Layer 2 of a small transformer language model trained on English Wikipedia (8 layers, counted from 0, width 128).
A neuron adds its activation times its output weights to the MLP's output. To switch it off is to set its activation to zero at one token and run the rest of the model.

Output weights of the MLP neurons that the questions are about. A number n stands for (n - 500) times 0.00065.
n19: 457 450 417 394 384 729 503 522 544 510 429 393 466 665 665 503 472 247 513 522 403 582 563 668 395 568 521 619 534 437 488 596 389 530 479 466 385 488 596 443 433 600 679 569 487 470 575 430 409 493 476 365 615 346 600 614 521 711 552 484 401 725 532 511 363 393 493 540 497 489 395 546 399 585 478 536 568 503 576 603 425 642 298 703 460 566 529 353 479 313 295 683 658 576 532 385 567 338 544 506 415 369 484 445 693 628 712 333 394 670 515 690 428 462 526 356 644 441 592 378 297 415 553 476 685 397 331 587
n26: 309 372 504 480 592 559 611 618 489 664 519 394 488 515 480 541 458 335 516 459 328 716 463 458 302 550 492 601 387 566 542 577 719 548 601 413 350 534 417 955 380 584 622 593 281 671 219 569 338 463 355 580 643 436 450 587 637 242 312 217 340 492 387 576 843 519 701 592 516 462 638 435 496 528 354 533 728 500 483 515 168 458 570 380 458 688 609 603 357 376 719 520 570 549 414 573 435 455 577 440 492 357 531 528 528 805 787 609 453 471 542 441 582 424 563 422 358 465 508 843 325 618 289 414 294 337 356 481
n30: 517 313 465 371 634 544 500 587 408 472 658 479 453 375 320 447 554 497 504 739 442 550 652 577 624 385 675 596 439 428 466 215 322 461 428 560 323 543 357 486 549 620 442 592 524 518 643 440 539 450 493 584 559 524 525 558 467 449 560 605 554 456 504 269 327 640 733 433 448 528 500 319 640 544 586 543 338 371 440 724 378 473 370 572 620 629 420 437 699 595 675 489 439 434 410 452 551 525 318 421 582 731 281 362 631 317 676 418 489 278 547 624 278 339 444 510 523 686 446 719 433 518 844 559 566 492 478 493
n55: 271 629 504 518 382 608 555 556 606 441 518 655 518 397 402 375 687 553 706 592 266 601 443 408 627 415 364 737 486 455 770 508 485 510 335 307 597 650 302 530 471 485 595 536 537 554 433 604 511 425 428 541 386 456 603 696 312 529 394 486 356 607 708 434 166 682 621 567 365 404 517 535 435 572 257 530 426 466 445 559 621 493 428 549 362 477 658 440 517 571 403 478 572 883 408 412 610 405 689 681 529 557 460 343 565 528 719 648 316 457 342 562 575 483 471 665 447 237 574 651 539 508 534 514 489 484 379 336
n58: 473 444 624 518 370 601 585 459 613 418 562 560 535 500 334 699 455 545 558 496 423 398 637 601 707 455 602 517 476 699 493 408 347 484 406 674 559 592 300 689 593 428 374 545 536 362 580 815 413 228 390 482 507 389 403 474 583 458 589 479 404 493 457 508 588 643 382 500 265 384 707 651 356 587 306 493 683 322 500 524 510 572 574 485 571 562 497 200 563 659 352 489 460 381 369 366 539 695 529 249 539 427 574 656 493 517 441 644 428 496 479 302 545 497 777 426 457 356 555 745 320 560 489 490 688 504 356 507
n98: 516 457 537 423 436 574 437 658 570 480 536 497 549 467 453 484 671 481 665 439 371 481 559 606 755 445 254 513 579 455 578 399 435 447 377 413 609 599 577 642 604 541 612 726 796 444 455 546 493 607 440 625 272 500 434 511 403 487 260 353 445 507 401 481 350 445 445 474 761 441 440 419 622 675 630 341 463 478 453 478 409 558 615 528 662 421 638 551 584 611 437 435 566 510 494 543 372 514 617 471 497 338 507 456 527 585 486 378 461 198 529 583 826 518 359 390 656 529 455 421 395 432 566 864 480 500 503 393
n120: 681 562 509 648 527 599 395 471 585 549 416 440 436 526 482 477 517 620 605 580 494 598 528 697 384 415 532 633 533 431 579 562 537 413 435 662 412 289 370 657 200 503 486 592 418 481 522 591 546 525 443 506 358 330 538 443 361 464 497 488 431 513 672 581 467 500 435 494 449 295 466 642 562 440 440 606 354 371 578 388 341 523 541 638 465 509 522 523 436 388 399 617 403 517 427 469 690 450 695 379 577 413 491 620 542 550 597 515 461 420 494 461 770 533 379 517 448 348 384 322 305 519 475 443 572 742 550 582
n127: 312 478 523 428 451 158 678 469 559 425 638 503 475 620 577 448 691 519 360 422 685 550 571 363 540 459 565 430 522 611 497 510 603 392 408 590 543 472 539 721 513 549 536 494 552 408 537 461 513 356 576 382 555 663 724 531 409 414 378 677 560 244 511 544 606 531 651 503 468 431 625 556 506 395 448 513 323 651 363 361 472 657 530 294 500 574 521 453 272 506 545 563 430 444 462 533 370 476 476 432 650 594 522 583 371 690 483 554 639 517 481 465 379 444 519 564 323 723 281 599 259 655 385 399 361 670 537 640
n128: 545 422 698 576 639 276 496 570 566 573 455 365 790 461 346 432 569 500 500 459 440 528 316 629 585 654 634 585 740 616 465 395 448 303 554 507 611 683 554 456 562 493 355 514 594 360 604 625 415 418 602 402 420 540 647 424 439 518 476 532 317 530 409 451 615 580 403 486 554 316 581 271 756 508 622 325 660 701 383 414 468 566 478 508 587 567 546 389 553 321 632 234 708 583 268 394 490 388 616 788 528 335 521 489 293 447 399 614 322 462 653 511 543 461 623 605 370 370 646 550 519 577 357 585 370 379 552 344
n155: 363 389 465 507 591 285 472 390 412 521 500 367 490 386 397 746 567 757 390 615 449 589 378 587 607 416 461 670 405 582 570 459 443 318 562 629 381 576 697 557 372 521 664 260 444 555 582 478 383 325 289 667 278 403 475 478 429 493 497 446 546 326 473 473 328 533 636 507 376 533 523 646 398 368 603 560 521 368 414 543 625 477 529 522 515 447 525 378 478 436 514 535 418 543 425 567 689 443 646 408 605 725 456 532 651 709 722 520 400 548 736 160 486 500 517 474 569 598 636 629 303 372 597 484 590 685 604 503
n168: 423 490 477 380 396 409 613 526 664 547 487 644 523 267 662 610 417 577 551 332 565 325 562 447 525 416 345 431 419 497 532 582 592 445 541 548 485 510 517 218 416 527 426 467 721 486 797 622 408 679 475 651 577 483 427 409 537 543 481 666 359 486 515 253 344 503 593 477 537 471 437 442 579 531 513 668 463 376 399 677 685 201 534 548 549 246 625 653 435 396 562 572 565 640 469 528 470 503 537 510 264 364 438 282 282 455 610 415 282 631 497 487 631 688 463 556 473 620 468 418 511 475 438 682 443 448 617 534
n197: 381 493 770 449 272 637 653 493 556 472 464 686 503 583 585 468 599 589 489 614 379 654 621 298 500 556 419 691 416 649 497 651 472 579 413 497 370 421 493 374 335 455 465 426 479 331 398 497 332 613 564 624 363 493 668 500 548 544 328 614 684 410 470 404 490 612 652 483 301 440 468 474 527 691 490 528 714 522 441 338 307 500 408 617 532 504 569 602 487 453 588 451 560 438 480 491 385 574 409 393 429 356 635 339 578 177 458 510 460 649 664 422 524 537 445 349 646 26 338 537 518 351 472 409 575 557 603 583
n206: 553 265 521 510 535 482 524 685 634 698 570 263 570 467 497 428 295 317 585 370 510 375 539 710 442 447 615 352 530 190 310 404 461 471 468 401 669 599 528 749 510 483 436 473 541 533 461 607 602 464 506 712 335 465 296 518 545 209 450 510 539 291 538 411 425 424 628 636 411 630 526 665 656 504 394 450 431 564 548 458 500 404 525 525 482 429 399 569 490 560 541 598 553 674 635 339 556 336 421 402 405 624 588 486 463 617 546 500 504 646 566 319 642 650 634 574 692 669 679 304 637 288 425 536 527 496 564 387
n218: 437 313 229 431 407 351 534 386 368 554 710 632 48 433 625 598 643 522 331 487 523 741 448 383 600 489 347 316 526 456 734 220 914 677 644 679 409 412 278 667 462 515 336 522 731 560 332 455 379 358 489 400 489 477 596 544 504 406 411 425 528 684 479 496 492 533 386 544 550 423 518 592 466 429 204 594 554 408 335 591 463 478 282 639 608 472 507 599 426 567 606 492 555 442 691 560 389 619 437 776 477 339 534 383 625 504 611 413 443 476 430 523 541 490 695 647 337 546 419 451 549 439 452 356 508 572 551 572
n266: 436 368 545 597 802 456 396 667 563 556 533 562 173 368 438 566 684 503 550 516 500 570 413 533 340 611 381 432 565 338 362 661 372 452 477 497 644 517 552 429 587 451 471 469 689 683 418 494 425 532 464 335 479 388 457 387 516 394 252 381 450 493 675 356 645 473 443 369 698 524 578 600 620 157 397 546 570 584 725 474 635 691 367 641 365 547 513 440 429 605 503 553 640 450 613 379 415 435 458 672 432 479 462 504 400 527 496 483 600 633 440 600 561 332 410 464 412 580 671 732 362 426 276 595 722 635 381 575
n276: 543 583 430 534 553 469 426 285 720 260 529 376 450 377 500 546 629 407 309 355 467 578 731 367 287 482 666 587 449 481 334 448 394 304 360 493 324 475 422 586 466 376 614 547 515 453 523 459 451 830 664 552 440 709 392 531 674 891 478 399 661 426 524 458 637 386 439 640 459 611 112 286 665 560 610 359 568 462 544 493 272 256 565 423 496 397 510 571 514 337 456 709 531 649 466 442 480 708 408 617 573 616 445 420 610 514 611 544 603 539 625 548 416 500 322 388 485 617 436 489 576 591 427 514 500 459 365 472

Each question names a token from some text and the token that comes next. It shows the activations a of the neurons there, in the order above. A number n stands for (n - 500) times 0.0074.

Then comes g, the gradient of the next token's log-probability with respect to the MLP's output, scaled to length 1. A neuron's effect is roughly proportional to its activation times (output weights . g). A number n stands for (n - 500) times 0.00085.

" in", then " Texas"
a: 499 500 501 512 496 510 483 504 514 526 507 485 500 491 477 518
g: 516 436 375 502 333 665 533 517 579 315 386 497 756 591 612 404 418 391 430 545 557 423 302 730 397 314 496 488 537 592 468 491 551 487 570 566 434 293 668 458 431 535 692 498 283 403 226 498 638 543 483 700 333 440 612 409 459 547 323 702 500 417 544 643 630 565 352 537 419 397 334 498 561 452 480 613 514 472 651 458 259 600 460 378 670 513 580 552 539 468 460 550 545 443 548 497 555 470 613 520 560 526 675 402 533 533 547 563 465 535 447 528 571 372 537 557 468 640 466 579 529 566 443 310 510 360 474 669
Which neuron, switched off, raises the next token's probability most? n120

" 2", then "–"
a: 499 515 501 520 496 475 503 497 499 502 511 503 514 481 505 499
g: 607 527 514 507 433 565 482 347 545 498 501 500 449 446 306 484 407 275 359 483 695 348 395 462 538 317 499 432 513 784 405 523 429 621 611 519 627 453 618 573 620 412 377 610 599 465 602 710 596 585 646 378 453 197 462 395 718 446 438 455 457 563 471 418 369 445 470 170 528 535 510 532 495 610 552 422 473 548 621 679 381 461 471 472 591 690 538 447 702 506 535 399 629 519 584 583 602 347 590 625 511 463 517 545 573 525 457 467 522 507 422 400 630 507 431 343 494 477 391 361 522 576 438 606 412 524 691 384
Which neuron, switched off, raises the next token's probability most? n98

")", then " and"
a: 415 544 490 512 471 479 502 520 512 512 569 510 495 497 496 497
g: 573 253 699 512 330 509 312 544 363 479 498 681 272 391 570 422 432 600 560 547 501 333 644 539 495 456 509 608 478 667 507 542 441 521 564 552 376 574 602 423 578 511 569 420 660 559 309 446 439 513 504 524 485 780 592 451 554 399 559 469 564 597 471 417 421 553 464 498 521 549 603 537 489 474 460 391 320 697 493 553 464 462 505 410 449 537 693 479 411 525 548 458 587 483 430 586 523 328 508 653 313 268 420 661 466 570 408 575 546 426 279 357 644 399 364 661 522 635 638 530 535 690 568 522 253 468 577 400
Which neuron, switched off, lowers the next token's probability most? n19

" Kingdom", then " that"
a: 501 541 478 476 497 471 512 498 537 562 499 453 500 501 511 506
g: 680 545 524 409 598 399 527 273 611 522 662 534 697 506 460 453 613 607 467 473 610 679 326 508 588 475 407 581 330 566 743 293 541 465 485 612 457 431 536 464 507 490 377 604 451 280 444 564 511 473 481 593 681 611 578 423 466 512 527 552 320 507 574 484 684 476 544 549 233 531 481 373 541 599 560 641 381 427 468 419 396 575 626 426 450 593 543 411 382 586 424 402 578 523 429 467 568 590 466 436 619 241 572 492 481 596 539 601 436 697 532 289 655 600 448 350 499 523 498 509 500 552 422 457 381 491 377 191
Which neuron, switched off, lowers the next token's probability most? n128

"\n", then "\n"
a: 488 491 491 482 443 493 500 519 503 513 502 509 545 498 461 489
g: 549 342 525 436 632 652 751 484 459 435 725 405 572 462 627 569 613 611 558 591 540 544 649 181 700 527 477 771 507 537 630 412 515 463 509 354 388 536 514 330 215 502 568 597 338 621 280 317 485 515 448 603 468 609 501 481 552 479 486 414 504 304 583 646 515 473 520 588 712 489 518 518 466 435 518 409 427 541 618 541 404 421 445 437 501 593 372 552 529 483 385 546 482 308 568 428 439 584 651 678 438 490 418 410 447 549 442 540 617 406 412 398 392 354 519 505 523 573 647 517 541 436 534 390 526 506 487 296
Which neuron, switched off, lowers the next token's probability most? n58

"f", then "its"
a: 500 495 497 490 487 489 494 500 501 501 493 502 497 507 483 502
g: 290 516 636 558 496 456 633 631 447 749 334 439 333 331 638 655 502 402 556 501 371 581 632 417 605 545 578 550 486 557 413 453 430 439 419 716 453 655 442 488 528 575 437 550 454 451 591 551 546 636 588 376 669 512 397 368 552 588 576 338 530 466 351 572 434 545 506 469 300 328 531 625 678 578 460 680 407 323 558 622 403 359 548 429 631 410 415 558 475 347 346 681 462 567 549 372 636 459 575 394 403 633 578 468 548 477 399 497 500 442 384 642 508 441 485 797 531 425 481 350 580 474 445 335 491 501 407 585
Which neuron, switched off, lowers the next token's probability most? n266

".", then " He"
a: 499 904 496 506 499 498 504 508 500 505 412 532 519 491 513 520
g: 408 523 530 583 300 475 362 656 215 613 439 496 509 725 546 516 639 485 549 442 642 622 532 520 474 467 435 743 398 643 498 526 551 597 468 406 639 483 468 526 618 626 555 417 619 665 494 604 681 475 317 429 397 523 676 538 393 457 543 715 611 399 478 492 325 518 545 265 431 541 301 516 401 488 383 496 434 529 439 412 321 418 464 747 327 349 452 507 461 739 489 355 541 461 451 528 713 437 527 383 539 504 549 491 592 545 354 456 521 460 486 463 393 452 533 470 581 441 546 534 473 584 494 478 478 292 543 683
Which neuron, switched off, raises the next token's probability most? n26

"ach", then " |"
a: 496 509 475 433 501 464 491 519 521 518 507 508 506 458 508 485
g: 635 723 521 735 440 635 713 566 528 484 421 345 467 462 479 647 482 411 437 537 507 622 511 455 427 478 539 473 514 577 359 584 730 447 212 394 637 735 460 504 343 484 665 499 398 565 674 505 524 499 477 521 480 651 473 402 463 404 492 511 550 332 446 458 680 534 691 549 631 391 431 507 503 404 417 463 421 723 646 519 516 465 474 462 546 414 399 420 474 592 553 551 441 468 514 536 347 527 445 671 420 582 398 542 423 474 390 397 546 675 503 347 382 432 676 270 430 571 534 295 534 512 408 338 555 335 613 441
Which two neurons, each switched off alone, lower its probability most, in order? n55, n98

" 3", then "."
a: 500 497 490 521 500 481 506 491 502 513 546 510 520 492 493 523
g: 506 349 427 605 600 542 354 716 671 382 317 435 605 383 599 590 679 502 422 391 482 332 544 690 564 290 377 370 442 631 529 657 549 303 452 504 490 609 524 536 433 564 581 463 457 522 592 438 349 725 652 658 575 458 479 516 462 478 448 503 442 571 415 560 509 578 437 633 574 408 525 418 513 379 462 478 638 546 454 545 402 407 469 424 453 648 276 514 508 427 408 500 401 433 656 495 401 537 483 418 326 557 355 304 364 419 606 377 471 432 669 597 558 571 493 696 439 505 477 696 457 456 625 728 570 461 452 696
Which neuron, switched off, lowers the next token's probability most? n168

" Cup", then " qualified"
a: 507 505 489 537 495 468 507 505 493 502 497 479 495 463 504 501
g: 531 441 402 349 647 520 557 397 443 558 520 326 496 495 505 535 480 675 532 507 524 599 750 521 622 428 513 444 325 473 446 497 417 481 668 526 525 790 480 485 560 636 567 645 494 450 392 442 718 549 382 543 485 546 383 363 630 407 405 474 534 401 512 396 500 297 531 413 528 380 634 440 328 397 602 352 517 467 511 588 544 328 624 499 460 667 780 505 570 541 608 503 399 386 457 519 476 630 572 444 447 542 517 616 491 496 405 490 567 587 504 451 602 616 635 129 483 361 335 459 475 489 498 417 570 506 275 698
Which neuron, switched off, lowers the next token's probability most? n218

" team", then " always"
a: 477 498 500 517 509 439 489 499 502 500 501 489 501 504 499 494
g: 453 378 408 429 637 450 499 398 382 530 335 542 593 565 448 498 648 654 482 459 445 685 577 546 571 491 659 513 456 308 609 597 347 478 759 511 461 564 504 549 489 583 674 551 323 584 607 401 639 411 424 456 448 570 497 420 414 510 286 333 767 674 494 456 530 439 543 398 446 568 525 486 336 433 480 483 443 372 457 279 604 509 621 305 580 499 548 495 287 539 418 469 527 471 464 584 727 587 421 548 497 565 399 671 727 407 402 453 435 451 444 579 716 530 438 498 564 631 653 488 383 412 357 543 522 621 392 371
Which neuron, switched off, raises the next token's probability most? n98

"its", then " Act"
a: 499 495 496 437 492 408 500 544 513 511 509 509 499 483 512 499
g: 348 555 367 562 462 552 604 558 398 431 405 462 516 571 552 532 517 594 480 620 560 466 539 379 522 719 521 534 603 588 635 681 659 328 506 441 627 395 356 542 550 569 554 398 381 692 403 645 423 456 432 562 594 650 581 424 465 473 557 473 642 430 415 530 472 391 611 706 542 311 429 674 555 424 572 742 378 446 513 459 503 554 520 455 415 470 660 559 582 453 493 402 461 541 375 409 301 667 383 620 499 547 512 465 581 599 471 593 453 586 521 410 349 656 342 381 432 539 306 321 308 296 588 202 585 495 475 454
Which neuron, switched off, lowers the next token's probability most? n98

"ached", then ","
a: 492 542 501 479 496 467 499 507 517 441 509 459 500 483 500 516
g: 525 228 510 423 605 549 325 525 409 460 417 433 308 590 473 514 484 437 521 549 520 451 425 370 322 402 500 570 524 389 438 519 497 401 573 624 536 613 355 457 503 468 302 496 728 375 668 666 254 397 628 388 452 563 480 384 568 557 542 527 596 427 644 445 605 478 667 577 668 615 410 308 493 333 435 427 269 652 529 472 620 530 567 481 596 540 405 377 583 352 494 588 447 537 531 599 571 607 611 434 376 639 427 460 675 617 725 606 558 534 590 561 465 531 519 527 489 600 378 490 478 451 448 738 562 549 487 282
Which neuron, switched off, raises the next token's probability most? n155

" out", then " of"
a: 418 539 498 513 515 490 518 500 494 513 501 493 496 507 489 484
g: 505 642 456 608 171 513 642 463 485 523 631 368 426 308 720 454 434 432 387 520 576 337 461 409 712 694 595 586 438 389 368 412 629 388 458 624 375 409 687 455 534 546 392 506 388 574 643 412 421 339 524 631 426 645 484 652 545 505 577 611 439 538 494 539 389 543 329 427 626 459 499 491 524 557 657 488 388 605 510 528 652 417 509 336 474 350 466 566 384 476 452 626 582 494 570 650 502 333 504 553 460 512 595 394 494 504 602 506 455 404 696 372 412 389 383 429 415 506 668 499 505 444 442 462 808 510 558 608
Which neuron, switched off, raises the next token's probability most? n26

" workers", then "'"
a: 499 493 498 507 525 470 498 482 492 500 499 458 564 491 498 498
g: 600 415 363 512 624 431 699 325 499 469 373 416 523 501 467 434 394 490 295 424 611 438 500 561 439 435 482 487 550 549 615 527 338 468 403 560 421 432 550 503 729 681 435 554 555 517 572 293 526 275 503 564 426 442 516 609 475 551 365 548 500 733 570 544 269 465 500 361 442 523 407 671 474 447 419 686 385 651 613 604 599 210 350 591 664 705 421 600 569 622 493 373 507 427 486 377 353 328 435 617 416 569 341 652 515 652 617 560 655 500 449 522 559 542 450 331 519 587 559 450 567 432 580 584 530 566 527 522
Which two neurons, each switched off alone, lower its probability most, in order? n197, n206

"\n", then "|---|---|---|---|---|---|"
a: 491 474 500 481 459 490 493 507 498 502 501 517 541 493 479 512
g: 642 423 492 624 369 656 527 463 635 500 321 346 686 676 578 393 463 454 518 595 426 501 518 440 360 573 351 377 544 448 620 510 426 496 391 555 571 539 491 589 499 421 484 463 345 561 373 491 647 479 460 463 574 522 565 578 407 427 285 665 541 650 555 400 444 664 760 681 446 353 427 540 566 505 572 592 422 591 334 421 598 459 472 650 532 540 384 399 525 604 328 351 472 630 539 342 619 613 434 461 487 517 656 422 517 655 374 247 322 637 648 462 339 511 626 376 461 513 596 514 557 366 589 487 400 365 498 647
Which neuron, switched off, lowers the next token's probability most? n206

"in", then "cluding"
a: 499 499 505 492 455 501 510 651 487 483 467 475 508 495 501 529
g: 556 235 474 328 380 430 581 541 508 476 650 524 594 357 454 711 428 627 546 540 411 366 665 862 384 567 562 501 517 427 356 472 459 339 343 593 401 399 508 497 521 448 612 510 441 199 428 473 433 606 535 524 622 637 396 514 545 583 408 606 515 384 478 570 522 479 482 639 560 550 565 553 655 479 613 541 392 416 456 380 441 403 408 322 563 512 713 581 583 385 379 661 625 507 625 720 660 438 348 436 401 653 579 414 526 552 578 547 453 567 609 437 408 423 403 478 615 584 350 521 465 551 394 482 461 408 470 524
Which two neurons, each switched off alone, lower its probability most, in order? n127, n276

" Last", then " Pict"
a: 498 486 476 504 501 496 496 512 497 515 499 530 499 486 510 502
g: 453 400 618 587 475 408 538 446 449 195 437 614 534 477 588 415 511 632 605 277 496 379 389 412 534 380 520 452 537 560 508 458 656 555 342 478 443 538 556 548 461 667 509 488 390 722 605 647 408 664 683 446 558 542 482 485 512 663 251 587 433 372 447 550 585 598 749 465 246 372 588 437 659 546 515 522 510 466 416 318 428 544 705 519 632 705 583 466 539 528 357 471 477 496 353 601 403 562 438 437 432 390 413 454 417 303 393 328 549 426 525 560 579 480 581 637 470 468 464 581 517 541 455 439 440 642 688 619
Which neuron, switched off, lowers the next token's probability most? n197

")", then " is"
a: 430 494 494 506 473 483 502 519 499 501 517 514 500 502 490 493
g: 443 400 545 610 436 319 418 544 547 516 403 597 413 366 459 387 704 625 686 461 529 418 399 439 724 445 427 519 558 518 499 442 576 484 606 604 317 550 563 440 512 410 508 514 677 397 462 523 445 658 569 641 269 594 637 568 381 481 477 359 474 430 498 424 533 413 614 553 455 553 573 480 510 494 573 509 369 462 316 552 473 251 561 364 338 567 655 544 259 582 496 512 387 350 582 590 553 517 601 530 758 341 437 742 378 641 463 710 569 283 537 526 490 406 585 429 459 465 655 435 581 494 561 454 382 649 495 562
Which neuron, switched off, lowers the next token's probability most? n19

" particular", then " it"
a: 512 498 506 518 584 497 480 499 514 500 498 500 492 499 487 512
g: 372 611 518 484 519 613 473 517 532 439 392 575 570 489 604 515 456 467 581 467 557 438 291 701 607 579 643 497 445 530 497 555 427 518 669 229 474 561 354 474 455 554 527 433 425 541 418 392 449 536 571 478 634 660 534 555 425 383 498 507 208 753 632 603 582 540 461 491 379 441 568 595 508 758 374 542 381 509 386 592 620 425 464 435 251 612 544 476 325 585 431 431 668 601 557 322 480 516 536 521 573 279 426 351 345 618 574 514 501 643 472 543 443 422 548 626 391 720 592 567 498 559 493 422 280 471 501 312
Which neuron, switched off, lowers the next token's probability most? n55

" that", then " al"
a: 468 496 508 504 513 464 449 508 552 486 508 507 483 476 505 500
g: 519 391 649 342 583 483 625 377 437 422 761 514 493 544 660 429 720 358 512 356 479 444 501 489 618 539 641 487 361 306 444 610 401 589 655 469 369 497 460 528 660 585 639 400 461 495 593 378 651 559 532 482 656 564 699 585 434 541 370 371 504 582 431 448 385 487 639 585 354 475 553 432 629 413 550 439 571 490 440 563 689 438 500 323 281 445 356 556 575 360 444 576 696 426 565 509 283 403 485 404 350 640 507 476 492 284 338 540 496 485 603 547 626 406 510 481 426 552 564 537 663 553 555 389 548 316 612 504
Which neuron, switched off, lowers the next token's probability most? n120

" (", then "197"
a: 507 525 494 523 499 500 498 568 511 498 503 502 503 500 496 511
g: 374 495 552 566 776 521 377 547 395 401 509 439 528 492 321 637 351 473 531 471 421 638 329 410 687 574 520 465 547 671 369 688 595 560 407 570 453 590 441 533 545 365 433 548 388 633 604 543 556 216 387 469 588 337 417 509 770 503 501 583 514 471 378 504 504 698 549 514 733 382 521 448 587 525 434 619 501 614 496 384 351 380 635 660 414 368 430 652 455 413 432 563 688 471 384 593 487 451 228 570 419 437 577 567 570 451 445 367 579 579 474 426 426 513 441 537 608 535 621 513 366 387 426 435 432 594 533 617
Which neuron, switched off, lowers the next token's probability most? n26

"\n", then "From"
a: 425 487 501 458 359 479 496 569 494 507 501 509 554 492 540 442
g: 507 327 580 451 537 477 527 506 390 492 622 505 382 551 551 410 381 566 510 734 572 543 373 375 530 519 334 628 209 558 705 331 368 459 353 498 586 478 500 614 452 457 542 301 604 487 390 514 524 385 397 278 566 554 624 522 506 434 554 564 385 497 402 646 613 586 567 557 619 273 361 737 359 519 468 538 355 613 378 472 421 550 600 580 442 503 756 447 543 514 479 552 712 485 647 493 723 579 628 580 554 528 475 531 521 511 243 619 484 472 412 357 464 578 505 434 551 487 578 580 451 598 558 397 388 360 497 499
Which neuron, switched off, lowers the next token's probability most? n276

"==", then "Career"
a: 441 490 527 499 493 486 476 742 504 546 480 503 498 493 503 474
g: 502 420 634 494 396 481 362 414 586 691 553 507 521 508 673 518 504 465 474 572 579 453 555 459 649 457 555 529 348 523 585 502 424 565 642 519 654 537 473 506 410 439 411 494 454 346 607 568 449 407 732 511 304 491 507 480 699 442 431 784 581 309 541 501 537 650 685 280 499 369 314 438 447 367 496 358 481 548 390 462 556 600 620 631 513 479 248 494 467 494 593 662 309 507 401 585 665 501 590 368 590 600 555 690 515 370 358 302 557 331 491 366 408 470 634 443 608 471 511 543 406 504 635 546 316 478 440 574
Which neuron, switched off, lowers the next token's probability most? n127

" consult", then "ation"
a: 494 488 499 509 510 497 498 496 473 514 505 482 578 496 488 503
g: 477 572 436 625 604 436 523 423 593 592 347 472 446 601 478 623 616 509 573 624 638 456 470 297 540 554 465 510 634 524 461 306 780 313 561 440 632 639 478 555 476 539 707 452 532 437 508 537 417 471 481 796 712 356 339 567 503 530 458 545 379 354 540 564 766 553 590 443 513 523 444 502 529 602 519 631 561 312 350 348 649 728 440 255 466 503 507 423 356 437 380 408 480 644 313 448 380 374 482 604 446 532 656 571 550 519 421 474 432 470 336 417 551 453 454 588 496 381 520 417 442 444 490 568 369 420 561 536
Which neuron, switched off, raises the next token's probability most? n128

":", then " Current"
a: 496 501 489 510 473 481 499 498 504 511 503 517 549 483 503 504
g: 472 335 589 473 504 485 510 493 703 367 602 608 388 576 499 392 537 618 542 421 619 745 545 436 374 516 450 645 466 327 583 558 432 598 355 557 490 501 368 518 470 489 652 357 538 481 419 578 541 445 524 292 475 405 458 464 592 517 385 558 500 689 483 419 729 465 429 598 554 364 385 666 473 426 566 564 388 422 573 584 417 559 539 620 673 478 791 464 632 487 349 651 444 221 486 306 410 575 377 514 499 560 499 377 477 567 390 480 434 538 435 519 525 450 657 512 466 703 205 551 421 454 502 376 488 702 541 560
Which neuron, switched off, raises the next token's probability most? n206

"ren", then "zh"
a: 504 524 551 527 492 495 502 512 497 505 504 497 493 491 501 493
g: 401 597 567 333 590 571 530 577 555 456 660 513 433 349 523 558 551 626 677 497 522 433 455 623 604 700 419 495 522 544 496 375 524 654 583 412 694 764 386 565 603 463 436 465 567 466 428 505 701 566 529 396 609 418 429 444 397 377 697 333 448 391 371 657 274 472 571 436 445 244 369 619 540 424 658 524 373 397 490 583 466 473 416 305 544 434 541 290 546 448 504 394 392 512 380 526 583 445 424 406 538 533 438 526 572 523 388 448 538 213 491 608 542 369 627 569 486 312 619 575 588 545 591 525 699 567 567 525
Which neuron, switched off, lowers the next token's probability most? n30

"ien", then "berg"
a: 500 480 492 518 520 465 514 508 482 527 494 502 490 462 493 500
g: 528 470 630 718 434 564 516 565 535 450 411 537 437 454 460 484 648 716 508 592 624 569 361 419 570 595 572 562 362 484 405 398 496 549 599 579 545 558 586 437 540 671 410 500 616 561 400 676 467 485 563 618 666 274 368 438 519 553 235 485 348 656 516 503 227 374 615 470 482 604 350 499 372 467 549 675 576 603 522 491 620 385 511 534 495 602 516 444 271 563 397 594 403 468 618 611 480 168 433 531 474 482 415 362 405 458 484 578 451 376 584 616 490 546 469 550 537 340 433 697 541 685 459 380 390 436 352 497
Which neuron, switched off, lowers the next token's probability most? n55

" claim", then " employ"
a: 453 501 506 482 586 507 502 500 458 493 496 516 519 498 505 503
g: 572 463 557 769 497 411 534 560 554 524 585 687 582 472 786 429 564 604 407 402 502 554 562 756 585 414 504 431 313 393 551 471 384 433 582 549 492 427 581 503 424 532 580 266 436 375 473 644 490 381 589 495 496 375 665 548 256 430 320 597 650 480 467 382 547 560 714 535 587 378 462 463 326 439 538 559 534 562 532 442 488 527 636 365 373 709 490 473 627 645 489 709 613 304 366 295 364 622 336 461 541 443 449 463 533 622 484 411 425 581 488 448 402 484 553 613 500 495 360 374 475 550 525 371 507 446 542 547
Which neuron, switched off, lowers the next token's probability most? n58

"\n", then "|"
a: 466 471 501 472 434 485 496 524 505 497 488 508 546 492 552 444
g: 700 647 486 382 493 529 584 438 708 423 570 566 516 402 387 314 547 622 459 638 497 388 512 571 580 584 580 530 574 595 385 405 332 542 400 411 647 527 517 483 321 438 471 595 306 477 461 301 421 604 504 495 480 476 442 428 566 525 250 506 415 414 566 483 510 532 531 572 607 439 551 648 536 400 500 535 511 227 651 536 730 536 432 489 576 568 437 584 499 394 772 479 435 274 576 411 448 541 551 534 331 595 501 518 636 281 480 629 721 621 549 537 577 502 523 442 437 301 494 380 476 294 643 539 510 592 570 349
Which neuron, switched off, lowers the next token's probability most? n26

"ext", then " Gen"
a: 478 467 453 504 502 505 497 492 500 488 491 541 500 522 493 501
g: 557 313 481 555 505 373 423 399 538 409 492 568 551 607 335 409 577 649 393 671 494 629 602 508 511 411 555 523 495 421 287 448 472 504 467 351 436 760 369 443 514 302 491 409 407 583 614 579 582 407 542 562 543 551 460 695 543 629 656 662 603 574 581 562 566 532 520 603 243 574 519 591 308 484 425 725 621 560 579 683 458 461 497 461 420 578 429 322 473 527 400 442 570 331 492 415 491 642 277 570 590 492 562 596 456 240 542 420 519 584 452 616 491 407 549 349 552 264 466 397 418 458 535 676 480 435 482 644
Which neuron, switched off, raises the next token's probability most? n30

" seat", then " against"
a: 500 529 503 486 497 453 522 518 500 542 516 426 681 494 470 490
g: 600 479 438 357 423 635 457 372 392 469 545 508 545 567 402 488 323 425 403 590 534 498 535 603 556 492 602 522 590 615 550 376 490 554 684 665 655 656 385 619 565 515 587 470 604 512 448 461 451 541 423 276 479 295 426 539 559 348 288 561 459 312 584 648 442 398 484 307 312 389 638 487 622 379 529 538 600 537 369 471 439 556 567 594 618 424 541 408 306 387 651 517 552 458 677 439 532 448 640 440 497 521 421 589 395 527 552 426 786 770 462 457 449 612 453 331 534 496 301 631 652 640 361 439 471 491 544 543
Which neuron, switched off, lowers the next token's probability most? n206